Layer 7 of a small transformer language model trained on English Wikipedia (23 layers, counted from 0, width 64).
A neuron's activation on a vector x is SiLU(weights . x + bias), where the dot is the dot product.

Input weights of the MLP neurons that the questions are about. A number n stands for n times 0.0044.
n12 (bias -0.014): 13 16 12 29 -3 37 15 -22 22 -16 -7 -37 9 6 -22 -10 1 -7 14 -11 -17 11 -10 50 3 -40 7 -48 22 37 14 42 -4 10 12 2 19 -27 -47 15 -7 4 -31 -22 21 -7 -16 -55 -26 -17 -23 -9 19 -19 12 -5 14 2 -11 -4 50 38 -13 -23
n15 (bias -0.029): -14 -4 -3 5 5 1 9 6 0 -26 -14 -15 32 -41 -32 14 57 -12 -1 3 13 18 18 27 -30 59 -14 -5 24 28 36 44 -14 9 -22 -22 2 23 28 -9 18 -10 -29 -17 21 15 19 -25 5 -1 25 -15 16 -40 14 -40 1 -15 60 -38 -61 -9 -1 -13
n20 (bias -0.021): -24 -7 -27 -49 53 46 -1 -1 17 -19 -21 3 8 -7 -18 24 3 -3 18 -21 -18 -9 -40 43 6 0 -94 16 -11 -7 17 -2 5 8 33 -2 54 43 -31 4 8 37 -27 -33 6 33 2 15 35 -3 -39 8 -9 -26 -22 -32 -15 -5 3 33 37 3 -10 -16
n27 (bias -0.027): -23 -72 73 -27 -17 -27 -24 28 1 11 -20 23 -53 6 70 -13 34 -6 -18 -39 -18 -5 -8 1 26 -22 36 7 -4 -20 14 19 -32 -12 5 -25 9 14 8 -33 46 0 41 1 4 -4 9 -11 -37 36 -11 72 9 25 -63 25 0 -5 -26 -19 51 -58 15 24
n29 (bias -0.019): 18 16 37 -37 -29 5 -22 19 -11 -30 -4 -10 -3 -7 -31 -12 5 2 15 -47 -36 -20 -11 25 -16 39 5 19 -41 8 23 37 26 12 8 -33 21 38 -5 12 -9 -5 -11 23 20 -16 5 1 11 29 -36 11 3 -3 -4 23 -24 31 27 -30 52 2 -13 1
n50 (bias -0.008): 18 -14 7 25 7 -10 17 -17 27 2 12 -32 3 -41 -4 -4 20 17 6 -36 9 16 -12 20 -12 30 -18 -18 12 -7 -38 56 59 -17 5 -10 -42 3 17 -19 11 -25 32 -25 -4 -8 23 -36 0 -28 1 14 -20 22 -33 -15 -30 41 -21 17 -12 -14 0 7
n63 (bias -0.042): -21 -12 50 -5 8 1 -10 85 20 -37 -1 -43 -22 -13 -26 -1 19 19 36 -5 -21 -50 -26 1 47 77 -10 6 -9 14 13 5 -49 35 -20 -22 -7 0 0 22 28 -37 -4 15 -7 -16 35 13 68 6 -40 -21 6 -45 -5 48 20 8 -37 -54 9 -6 -41 -10
n84 (bias -0.014): 38 42 -6 -28 12 12 -2 -9 6 17 -18 19 -6 -30 13 -10 46 6 14 -6 -20 13 -58 -23 19 -32 14 -51 0 -45 6 -12 -18 3 -18 -7 37 -8 25 -16 9 -31 43 17 0 -20 -47 8 51 14 -34 20 -3 4 -54 -1 -2 -34 -5 20 -2 -8 33 -13
n99 (bias -0.027): -8 -18 -17 -16 -5 -4 -25 -9 -21 -32 -19 4 -22 -21 30 56 -24 -7 13 -2 27 18 16 7 -3 -6 -5 -26 8 -3 38 26 4 -33 -8 3 36 23 65 8 -20 28 -21 2 -21 -40 -12 -24 23 31 15 35 1 -24 -30 -48 -10 -23 -7 -28 -5 -25 5 16
n107 (bias -0.012): 3 0 41 66 -28 -19 -5 29 69 8 8 -46 -6 -25 -13 3 -22 -45 5 -36 -3 -1 24 23 -10 -16 30 -32 -18 38 1 -2 -49 -11 0 2 -5 3 -8 17 42 -2 -9 -25 -5 -23 -30 -19 13 -1 22 -21 60 2 -17 -25 17 -49 22 13 0 -7 9 -13
n111 (bias -0.023): -13 -9 18 -14 -14 -5 19 46 6 0 25 4 5 -39 -38 24 -8 38 -25 22 10 -68 29 7 -23 54 -19 -8 28 -6 -22 12 23 -17 23 4 65 6 -10 -7 29 2 -10 -20 28 -41 -9 -3 -6 -6 -20 30 30 -47 3 10 12 35 -21 -30 -2 -4 -25 15
n138 (bias -0.024): -24 35 -19 58 43 30 -5 48 -3 -16 20 -49 7 20 -51 -14 31 -12 -31 -25 16 -57 0 -7 28 4 -38 14 8 29 -10 11 -2 -19 19 26 -18 32 5 -7 0 -21 2 -31 32 15 57 -9 -60 -22 7 -67 61 -6 -20 43 -2 10 2 -47 -3 -26 44 14
n144 (bias -0.033): 26 -49 25 -11 8 7 -22 15 13 -15 47 -12 -34 -54 -11 32 22 -7 12 -12 -26 -36 -43 17 7 20 39 -1 -41 -68 -22 -16 -12 67 11 -11 -11 46 -28 8 12 -14 -12 5 -26 -21 0 8 -7 23 25 20 60 -3 -27 29 -5 -23 -4 44 -6 -53 44 25
n170 (bias -0.022): -54 41 41 11 -18 23 19 32 -23 -67 9 21 -16 -26 -7 15 9 34 73 -31 -53 7 -14 67 9 37 61 -33 -34 33 -4 38 -22 -42 49 9 5 46 0 2 -70 -30 0 -46 -47 -5 -69 -59 27 31 -45 -19 5 26 4 -48 -14 -1 21 -28 -10 -12 26 -5
n171 (bias -0.013): -12 8 35 -6 -18 15 48 -17 -1 30 13 -51 -17 20 -44 0 -34 2 -29 34 5 2 1 -12 43 45 -3 -10 -38 12 13 -7 50 29 -27 -33 33 -7 -59 -16 22 -24 -7 -32 17 11 -7 -21 40 26 -2 -7 -4 -1 8 -34 -10 46 21 -49 5 -25 -15 29
n173 (bias 0.005): 1 13 -3 18 -7 -14 -6 -32 21 19 -23 17 25 -19 -4 -31 -15 30 22 -22 6 26 -16 -11 -1 19 14 -19 6 -54 40 2 32 -26 7 -19 39 -2 21 -17 7 16 27 -34 -5 -34 -44 -21 14 21 1 21 -28 30 -25 -60 13 -1 2 -4 -11 -35 17 37
n187 (bias -0.028): -15 42 1 -13 4 20 -31 2 13 14 -26 5 -33 -6 28 5 -28 -16 27 9 -22 11 -34 -11 1 28 -53 -18 52 18 16 31 15 -47 -11 18 4 -4 -34 -7 -17 -2 -34 -22 30 -22 22 18 -16 -17 11 -1 43 -21 8 6 -2 21 -22 -23 23 -19 10 6
n194 (bias -0.018): -29 -18 -2 59 -29 15 -13 6 77 5 9 10 -21 -58 -13 4 19 19 11 30 -39 -56 29 12 42 -8 -36 -31 -16 -18 2 14 -2 -17 20 -15 19 16 34 -27 13 20 9 -39 -9 56 25 -32 -50 -11 -32 -25 32 -4 -8 55 -15 -12 -29 29 13 -41 55 8
n213 (bias -0.032): -19 27 14 -29 -21 19 -9 9 -22 -13 -21 -20 16 -2 -51 17 15 21 39 -40 -28 -44 -32 1 2 30 20 1 -2 19 -32 -2 3 41 -43 -32 39 46 -16 -17 27 33 -14 -60 61 -13 23 22 -9 -47 -4 0 -14 -22 -3 9 32 18 -39 -37 19 4 3 6
n215 (bias -0.038): -21 -1 6 27 23 -26 2 18 -25 1 20 -57 23 14 -6 24 -45 18 26 3 -23 -15 -5 13 -5 42 20 5 53 -6 13 48 25 -28 15 -32 49 26 -10 -25 -27 -3 -43 -14 1 28 -22 19 -33 -38 20 -14 26 1 -18 -51 11 -8 2 29 8 1 -2 46
n220 (bias -0.011): -8 39 -2 11 -26 18 8 41 9 10 -19 40 -31 -47 -62 28 -24 -2 31 17 -26 2 6 -13 8 -5 -5 -13 -32 7 -4 2 43 -11 -35 11 5 21 -21 -39 -40 0 2 -17 15 24 -7 24 -15 -14 23 42 -3 -36 -28 25 -32 40 11 0 4 33 -3 12
n227 (bias -0.013): 22 21 -52 37 14 -52 -27 -25 9 3 -15 -6 42 -6 57 21 -45 0 20 -14 16 8 18 8 27 -51 6 -18 30 30 37 40 18 -39 23 -27 -31 27 20 2 -21 44 -21 -10 -6 27 -32 -15 1 -2 -17 3 5 2 -10 -41 -3 -50 -15 -31 -17 -1 17 -29
n232 (bias -0.005): 10 6 -23 -4 -15 -12 20 40 18 -33 6 -62 -11 -18 -13 -22 13 35 -14 -4 -2 4 41 0 -5 50 -10 -37 -15 2 32 54 18 -9 33 59 -10 10 -16 -34 -20 -20 -17 -22 -6 -6 8 -24 7 26 35 4 33 -28 -9 4 -12 -28 15 -18 5 -43 14 -14
n233 (bias -0.017): 20 -19 -23 -12 -33 27 27 24 8 -57 16 -24 -14 3 10 30 -14 3 15 -14 34 -3 -1 15 -18 35 -23 -21 -36 -13 0 -17 10 -24 35 -30 56 15 16 -17 -16 -1 20 -22 7 -49 -12 4 38 -6 28 19 -49 -9 -13 35 5 3 48 -12 8 -24 -21 42
n235 (bias -0.006): 68 20 -21 32 30 5 22 3 36 0 22 1 35 -4 -1 -42 32 2 14 4 25 -6 -11 5 13 -19 -12 -8 12 2 -2 36 -12 -31 17 -36 -15 -43 -8 13 15 -27 -20 -43 -16 -3 -28 -27 -1 47 -16 -2 24 -2 9 -50 20 -20 -12 3 12 25 -21 -44
n243 (bias -0.035): 2 31 -18 49 48 11 18 51 -6 -6 2 16 -5 -23 -16 -31 -27 25 -39 -16 -36 23 21 8 45 6 10 20 -3 19 -12 22 1 -16 6 -19 -1 34 21 -1 -15 27 28 -41 0 -8 7 -6 -23 -48 -12 -41 -13 -37 5 62 11 27 -21 -8 -22 6 6 -4
n249 (bias -0.026): 46 63 -34 -8 38 24 25 22 7 -12 -28 -5 35 14 -49 -50 -5 -20 -2 -7 -10 31 -52 8 -22 18 -56 16 37 15 26 16 7 -12 -13 -36 3 37 -13 9 -29 -27 -45 -41 2 23 -36 -31 57 -12 4 -34 39 -12 -10 19 -15 28 5 34 -41 47 -15 22
n256 (bias -0.014): 16 11 -31 43 1 -18 -10 18 -39 -28 26 27 15 57 1 -3 51 -8 -20 11 -41 -4 -30 3 69 7 -10 -29 9 -5 21 40 23 -36 37 -14 43 -18 -8 21 1 -2 -24 -33 25 -14 -20 13 14 -30 -26 54 -9 33 -5 -48 -53 -22 -49 2 11 -25 -1 -9
n263 (bias -0.040): 27 -53 9 46 18 15 -21 -7 20 -5 -23 -7 3 25 21 -5 16 9 18 8 -3 -29 -49 -20 45 -1 -7 -39 22 10 -66 -4 15 -20 -9 -31 -13 -12 -25 -1 5 -5 -8 1 14 -4 52 4 -3 -26 -22 14 -1 2 25 1 12 19 11 -24 -41 -3 16 39
n281 (bias -0.017): 1 -56 -40 28 -12 39 -2 -25 20 -1 39 -8 8 9 0 -15 37 -18 53 -47 -37 2 -65 19 69 18 -6 2 41 31 37 -20 -72 24 8 -3 -17 24 -40 -19 38 9 -35 -48 42 -27 -42 8 35 40 7 -36 -22 -5 -12 -31 -10 24 25 29 17 25 31 -16
n283 (bias -0.020): 26 12 -9 12 24 3 0 24 -11 12 1 33 -26 20 -13 -20 8 -9 -13 22 -19 -43 12 -31 20 16 -13 15 -30 -21 -13 6 59 -27 26 -51 25 -5 -39 -15 -3 -47 -14 5 28 -14 23 -3 3 -9 18 -3 -10 -30 26 -1 24 39 27 -16 12 -1 20 -3
n298 (bias -0.037): -18 13 10 32 -6 22 6 37 18 21 48 -53 46 -35 4 -17 -16 4 29 -8 -23 -18 -75 44 52 19 22 -24 -11 -22 -16 22 -6 -6 36 -22 -19 5 -19 -32 -12 -45 2 41 21 -27 -19 8 -20 24 29 26 30 11 5 -19 -20 -24 -13 1 11 40 -35 6

Each question shows a token from some text and the vector x that enters the MLP there. A number n stands for n times 0.051.

" Sus": -3 5 -28 -22 -35 39 -29 -6 -35 17 56 -13 22 47 13 9 -35 10 -19 17 3 -6 22 20 -45 -15 19 -16 -35 -9 34 -3 -7 -5 -13 -7 -8 -6 10 0 -9 -22 21 11 5 1 -15 13 -14 -14 9 -15 2 15 1 11 5 13 -23 -6 0 15 32 12
The two highest activations, in order: n233, n215

" ph": 4 -20 -49 -3 -1 47 -25 -20 -20 14 36 -3 12 25 10 -5 -38 -14 -14 15 6 2 17 -25 -40 15 23 -7 -38 -20 11 21 -6 5 -28 23 12 0 26 25 0 -5 28 28 13 -7 -7 -6 -22 -18 -5 -18 21 -20 27 20 -18 14 -28 2 3 33 -1 -7
The neuron with the highest activation: n243

" but": -37 -44 -24 -20 -16 18 -40 -8 -36 3 -5 0 32 -3 9 -11 -39 6 24 18 -8 9 6 5 -31 13 6 0 -4 -14 1 9 9 23 -7 28 8 -39 -1 36 8 18 21 25 -6 5 43 -12 -2 -3 -25 -19 -7 33 11 34 -3 23 -40 -9 8 -13 5 19
The neuron with the highest activation: n63

" nine": 6 -28 -22 -3 -7 38 -58 -5 -22 -1 27 0 25 1 13 9 -33 28 -2 46 -4 -13 3 -1 -49 -27 -1 -23 -24 -4 19 4 0 8 2 9 -12 -31 -9 17 -7 -20 30 -4 -3 -1 34 -2 -2 -5 -14 -3 -1 -7 31 -24 9 26 -31 9 16 38 23 16
Which neuron fires most, and how strongly? n12, at about 0.47

" his": 16 -41 -23 -20 13 19 -38 -28 -21 16 14 7 -4 4 18 1 -15 -13 -14 42 23 -8 7 7 -43 19 22 9 -27 22 10 24 -29 7 -4 21 -40 -41 1 31 9 5 31 2 13 7 43 -19 10 -12 -37 -35 22 6 7 -5 1 19 -10 -2 -6 4 -2 1
Which neuron fires most, and how strongly? n263, at about 0.18

" said": 5 -19 -35 -23 -5 31 -47 3 -8 -3 -15 -8 19 13 23 -16 -52 16 16 -2 7 -19 0 -19 -29 3 14 9 -37 -11 -3 23 6 36 -18 25 -8 -43 13 33 23 -7 20 -8 5 9 15 9 -1 19 -19 -33 6 33 21 -1 25 14 -31 -18 10 16 -3 8
The three highest activations, in order: n63, n213, n29

" at": 9 -22 -50 -14 7 48 -14 -48 -31 4 15 9 6 23 -5 7 -9 -18 -6 7 -40 -7 26 23 -57 1 -2 1 -8 14 5 -8 8 6 -12 0 -27 -24 9 7 22 3 24 7 -2 -16 30 -8 -1 19 -5 -31 -26 26 0 -3 31 26 -15 25 -1 23 18 11
The neuron with the highest activation: n281

" received": 7 -36 -59 -26 -11 36 -40 -13 -11 10 -18 30 26 2 13 -9 -20 1 0 -4 -10 -27 -8 15 -68 -3 2 7 6 -3 10 24 4 -2 -12 3 11 -32 27 16 41 12 24 -1 -13 -1 20 12 7 5 2 -40 22 8 32 -21 15 9 2 3 -10 6 4 7
The neuron with the highest activation: n15

"ing": 12 -7 -40 12 -33 31 -18 -5 7 40 7 -9 14 26 22 -3 -26 12 -13 21 12 -5 -3 -4 -62 14 21 8 -23 1 -8 -8 3 23 -17 28 -6 -36 -5 31 28 10 30 14 5 11 22 -21 16 9 -10 -31 -1 24 -16 -26 17 -6 -21 -33 -5 16 -15 -38
The three highest activations, in order: n235, n171, n107

" Ball": 3 -22 -30 -20 -9 29 -38 -10 -11 0 14 14 26 36 -8 8 -31 10 -23 33 -5 -25 27 5 -53 -13 32 2 -44 7 50 -23 8 -8 -18 20 -2 -6 -12 16 -13 -11 19 15 1 12 -37 19 -13 -13 2 -14 12 19 13 14 -10 11 -15 5 8 23 21 -6
The two highest activations, in order: n220, n29

" novel": -5 -29 -21 -19 -13 11 -54 -7 -28 14 -10 9 -2 16 25 -31 -48 18 5 6 10 8 24 -7 -18 1 17 7 -41 -14 38 -4 3 21 -26 23 2 -43 -21 20 1 9 27 25 12 -5 2 10 -10 14 -14 -17 16 25 -5 15 -2 6 -39 0 19 40 16 11
The three highest activations, in order: n27, n29, n173

" with": -2 -47 -35 -9 25 51 -29 -38 -14 24 1 7 18 2 -10 -10 -22 12 11 -8 -5 -12 12 14 -60 1 17 8 -5 -6 12 2 17 -3 -14 -6 8 -55 16 19 8 -2 23 22 1 -27 33 13 9 -11 -12 -29 -19 15 10 -12 20 28 -23 5 14 23 8 3
The neuron with the highest activation: n173

".": -33 -26 -17 -42 5 18 -7 -6 -14 -10 14 13 19 -3 5 -21 -14 18 19 -6 5 -29 2 19 -50 3 6 4 -14 20 -31 25 31 23 -20 31 -15 -19 13 9 -13 0 27 36 -19 16 -14 -5 10 19 -28 -34 -24 41 14 -20 -7 10 -20 -4 29 8 15 24
The three highest activations, in order: n170, n29, n50

" held": 16 -5 -47 -12 -2 39 -51 -21 -17 28 -6 2 4 10 -1 -22 -22 7 -5 20 -9 -34 29 7 -53 0 4 -1 -6 -5 8 10 -4 31 9 21 15 -39 8 10 26 0 44 -37 -31 12 20 -7 -12 20 -17 -20 14 29 3 -1 25 16 -7 -7 -9 -1 6 10
Which neuron fires most, and how strongly? n194, at about 0.62

" here": 3 -8 -58 -5 -23 25 -43 -8 -23 -6 7 -15 5 22 17 -26 -27 -8 0 27 -3 -6 41 12 -33 -2 17 8 -40 15 5 -6 14 29 -19 31 -27 -29 -16 20 -2 16 24 8 0 30 8 26 11 17 -25 -5 12 19 4 9 30 4 -37 -22 -2 -9 11 -3
The two highest activations, in order: n227, n232

"able": 14 4 -11 -26 -17 25 -44 -22 -38 13 18 -6 6 24 8 -6 -43 13 -8 32 4 -6 1 -3 -57 -7 20 -18 -20 2 17 -21 8 13 1 -3 12 -17 -5 13 15 21 21 12 -1 5 14 -16 22 6 6 -16 3 48 -4 -21 3 5 -49 -40 5 39 19 17
The two highest activations, in order: n171, n173

"ign": 30 -1 -36 -22 -30 12 -36 -4 -7 28 11 -2 4 52 14 -11 -11 13 -14 8 -30 -23 4 16 -43 -12 12 -15 -24 -6 20 -11 -8 17 -23 4 17 -40 -7 13 -2 10 40 19 14 0 14 -4 18 7 20 -34 16 37 19 -29 12 -12 -39 -11 7 21 8 2
The neuron with the highest activation: n84

"stan": -11 -22 -28 -12 -6 20 -47 -8 -40 38 18 -7 -21 4 -4 -19 3 -15 13 -3 -1 -25 23 22 -38 10 -6 24 -26 0 -14 -31 25 40 4 23 3 -17 14 -4 -12 2 33 -5 -2 18 8 -4 -12 19 -5 -6 43 30 16 -37 16 8 -25 -6 -6 8 -3 32
The three highest activations, in order: n144, n138, n171

"\"": 14 5 -21 4 -4 6 -29 -10 -11 -13 35 4 20 -12 8 -28 -20 6 10 17 23 -24 30 -28 -55 3 16 -14 17 -19 -11 11 6 25 -12 18 -29 -46 -27 11 -12 32 26 43 1 2 -6 -6 1 16 -22 -25 12 37 -21 -8 -1 -8 -24 9 -3 16 10 44
Which neuron fires most, and how strongly? n173, at about 0.29

"c": 33 19 -47 -18 -17 39 5 -2 -29 35 12 -16 -7 31 -1 -28 1 -2 2 34 -5 -15 -7 3 -42 -16 15 1 -23 9 27 -1 -22 -17 -2 23 -14 22 -11 18 -2 -10 22 5 1 -2 30 -8 9 -24 29 -25 29 34 12 -35 -20 -11 -23 -12 -3 28 0 -6
The neuron with the highest activation: n249

" s": -2 -19 -27 -23 -18 57 -24 -19 3 20 30 -16 2 50 -14 -6 -38 6 -5 1 -7 -4 19 16 -49 -22 10 8 -34 -17 17 15 14 -7 -24 6 7 -26 19 44 9 5 26 17 10 -6 16 16 14 1 -14 -7 11 1 19 -12 5 20 -32 7 -5 -9 -15 -28
Which neuron fires most, and how strongly? n29, at about 0.27

"ald": 20 -22 -8 -43 -10 15 -25 -12 -6 13 19 5 48 46 -2 -9 -27 17 15 24 0 -10 19 -15 -61 -21 12 -6 -38 -6 25 -11 -10 -22 -21 10 13 -23 1 5 13 5 21 26 19 20 -7 12 -13 2 11 -24 1 39 -2 -18 -14 6 -34 -21 -1 29 12 11
The neuron with the highest activation: n173

"ivers": 12 -13 -34 13 -25 34 -51 15 -33 18 8 -16 9 20 43 21 -17 11 -10 7 -2 -19 0 -15 -21 -24 1 3 -22 5 21 -4 19 19 -50 32 -7 -22 -9 -14 7 4 23 17 -4 11 6 17 -2 -9 -25 -20 33 2 17 -24 27 14 -34 -12 5 31 16 -14
The neuron with the highest activation: n227

" politician": 27 -3 -18 -20 -22 27 -41 -2 -9 29 -4 12 -10 35 13 -14 -38 -9 -4 5 2 12 19 -11 -40 3 9 4 -43 6 20 -5 9 -7 -11 42 24 -48 4 4 -3 19 38 0 -25 -20 4 10 -16 12 -1 -37 23 28 12 0 -8 0 -26 -30 5 31 20 10
The three highest activations, in order: n187, n173, n99

"ly": 1 -26 -26 -7 -32 30 -24 -5 -31 10 -13 14 15 45 -16 -20 -36 -1 9 50 -7 33 1 13 -60 11 25 7 -11 6 3 -25 10 -7 -8 19 -27 -18 -6 25 -4 20 8 16 -11 0 23 -6 28 -5 -13 -22 13 17 18 -1 13 3 -40 -22 31 -3 6 1
Which neuron fires most, and how strongly? n187, at about 0.13

" '": -6 -19 -21 -32 -3 37 -56 -8 -23 -4 31 -20 -17 8 -3 -13 -32 -6 -3 47 0 4 7 -23 -32 -14 47 12 -31 12 5 23 8 1 15 8 -12 -10 -16 55 8 17 4 9 -11 15 24 2 -9 8 14 -33 3 26 -3 0 -13 24 -13 0 -9 10 -9 14
The neuron with the highest activation: n144

" He": -11 -47 -31 -15 -2 30 -23 -10 -11 3 24 1 10 24 -22 -11 -39 -9 -18 34 19 3 33 23 -50 3 16 7 -19 6 17 -12 22 6 -24 -5 -17 -16 -23 16 11 -10 21 14 2 18 10 19 3 -13 -26 -22 18 23 23 26 -10 40 -40 -17 12 -18 7 11
The neuron with the highest activation: n171

" same": 0 -13 -36 0 -26 31 -43 -22 -15 -18 -16 -3 -20 26 38 -29 -33 17 15 35 9 -8 19 -16 -47 17 9 10 -38 -3 13 19 -12 20 -9 32 -17 -21 -12 18 -5 -1 19 3 11 22 33 -11 3 -3 -10 -12 1 49 6 3 10 6 -25 -5 -2 30 -2 7
The neuron with the highest activation: n187

" Development": 7 13 -45 -28 -24 44 -36 -13 -34 -1 18 5 -5 47 20 16 -39 0 -21 15 -18 -11 14 -15 -57 -9 21 -10 -13 1 28 -19 2 33 -12 16 9 -11 4 -5 4 1 13 11 -7 16 -3 -15 -12 10 6 -11 21 40 -9 -3 12 12 -19 -26 9 20 19 16
The two highest activations, in order: n99, n171

"bit": 7 13 -43 -21 -19 23 -30 -9 -20 22 28 -3 12 59 -5 6 -17 24 -15 28 -41 -24 8 -9 -64 -22 20 -9 -23 4 31 -15 7 -18 -3 25 24 -17 -6 12 23 -8 22 12 -5 9 20 11 9 2 -17 -15 10 13 10 -18 0 -2 -26 0 17 25 -6 -11
Which neuron fires most, and how strongly? n256, at about 0.53

" transl": 18 -20 -46 4 -19 25 -37 -7 -21 12 -5 -4 -8 27 49 -28 -9 -16 10 11 -7 -11 20 5 -32 19 38 22 -30 -22 -2 -2 16 13 -41 17 8 -2 6 5 7 2 36 11 35 4 0 0 -33 -7 -2 -38 25 21 10 -5 8 9 -26 15 19 1 -33 -9
The two highest activations, in order: n27, n213

"sp": 7 5 -44 3 -24 49 -24 -22 -11 46 11 -17 -4 41 -19 -11 13 -10 8 24 0 -50 42 -13 -50 -20 10 -21 -32 -9 15 -5 1 3 -25 23 16 -10 9 4 -36 -2 20 9 -4 20 2 7 -4 -7 -3 -2 22 7 14 -9 21 12 -18 21 -3 11 12 -5
The neuron with the highest activation: n194

" emer": 11 -10 -59 -12 -24 34 -41 23 -37 10 23 -29 -4 21 27 -8 -40 -3 4 23 -1 -17 -5 -11 -14 -7 3 -4 -51 -5 0 32 3 14 -17 7 16 -5 25 8 -1 -5 40 14 1 4 4 5 -23 -3 11 -28 19 10 17 3 11 9 -16 1 5 45 6 -6
The two highest activations, in order: n298, n138

" .": -19 -35 -19 -31 -1 40 -31 -1 -8 -14 22 -20 4 3 -15 -4 -35 -5 22 -3 -11 -34 13 24 -49 -20 17 28 -23 21 -20 13 30 10 -1 21 -18 -24 1 39 0 5 12 15 -24 11 9 6 11 17 -15 0 -14 21 27 -20 -4 32 -20 -6 0 7 36 11
Which neuron fires most, and how strongly? n29, at about 0.79

"al": 12 -28 -30 -15 -13 18 -17 -14 -35 16 9 -8 1 21 16 -11 -22 12 -10 31 2 -3 12 -8 -83 7 11 -16 -30 10 22 -20 3 20 12 26 -1 -12 -13 25 7 15 30 1 8 -4 16 -31 21 -20 -11 5 19 32 1 -22 16 8 -40 -11 3 48 2 7
The two highest activations, in order: n12, n111

"ch": 31 -17 -33 -22 10 23 -15 -28 -10 20 -6 11 2 34 -25 -18 2 10 2 29 -3 -24 25 -9 -64 19 6 -10 -21 -16 18 -32 16 17 -8 5 -4 -10 -18 36 4 19 26 13 -4 9 -3 -21 21 13 -21 -39 2 12 5 -15 7 2 -46 -4 21 45 2 19
Which neuron fires most, and how strongly? n249, at about 0.52

"'": -2 -41 -25 -18 16 33 -36 -14 -3 6 36 7 -2 -6 -27 -15 -12 25 -25 43 -6 -3 -15 -11 -36 22 20 3 -6 30 12 -10 3 5 -21 1 -28 -23 -5 30 26 21 37 35 2 2 22 1 20 3 -29 -39 3 -15 13 1 -20 5 -30 11 20 19 -18 0
The neuron with the highest activation: n63

"m": 22 1 -29 -13 -22 35 -1 -16 -25 12 22 -12 6 49 5 -13 -14 19 1 15 -2 -28 25 -25 -74 1 16 0 -45 -2 2 -9 17 16 8 42 -16 -38 -4 24 2 4 17 -2 -1 4 -10 -11 13 12 5 -12 16 27 -3 -13 19 -9 -43 -3 4 30 7 -12
The neuron with the highest activation: n235

" such": -25 -14 -31 20 16 45 -49 3 -38 14 -1 -28 -5 -6 16 -4 -13 -26 1 18 -3 -24 18 -1 -71 15 13 12 -6 -14 -19 20 22 14 0 10 18 -18 2 13 0 -6 21 3 -4 22 13 2 1 8 -33 1 11 37 -2 -19 23 27 -21 -21 0 3 4 27
The three highest activations, in order: n215, n138, n111

" had": 2 -53 -42 -21 11 36 -26 -12 -2 10 -7 6 14 0 -11 -2 -32 -18 -2 17 8 -17 11 28 -72 -2 3 18 -2 -3 -5 18 6 11 0 34 12 -33 27 30 5 3 15 -1 6 12 24 3 18 14 -21 -34 5 9 27 -1 7 16 -39 -8 -19 -16 -5 23
The neuron with the highest activation: n111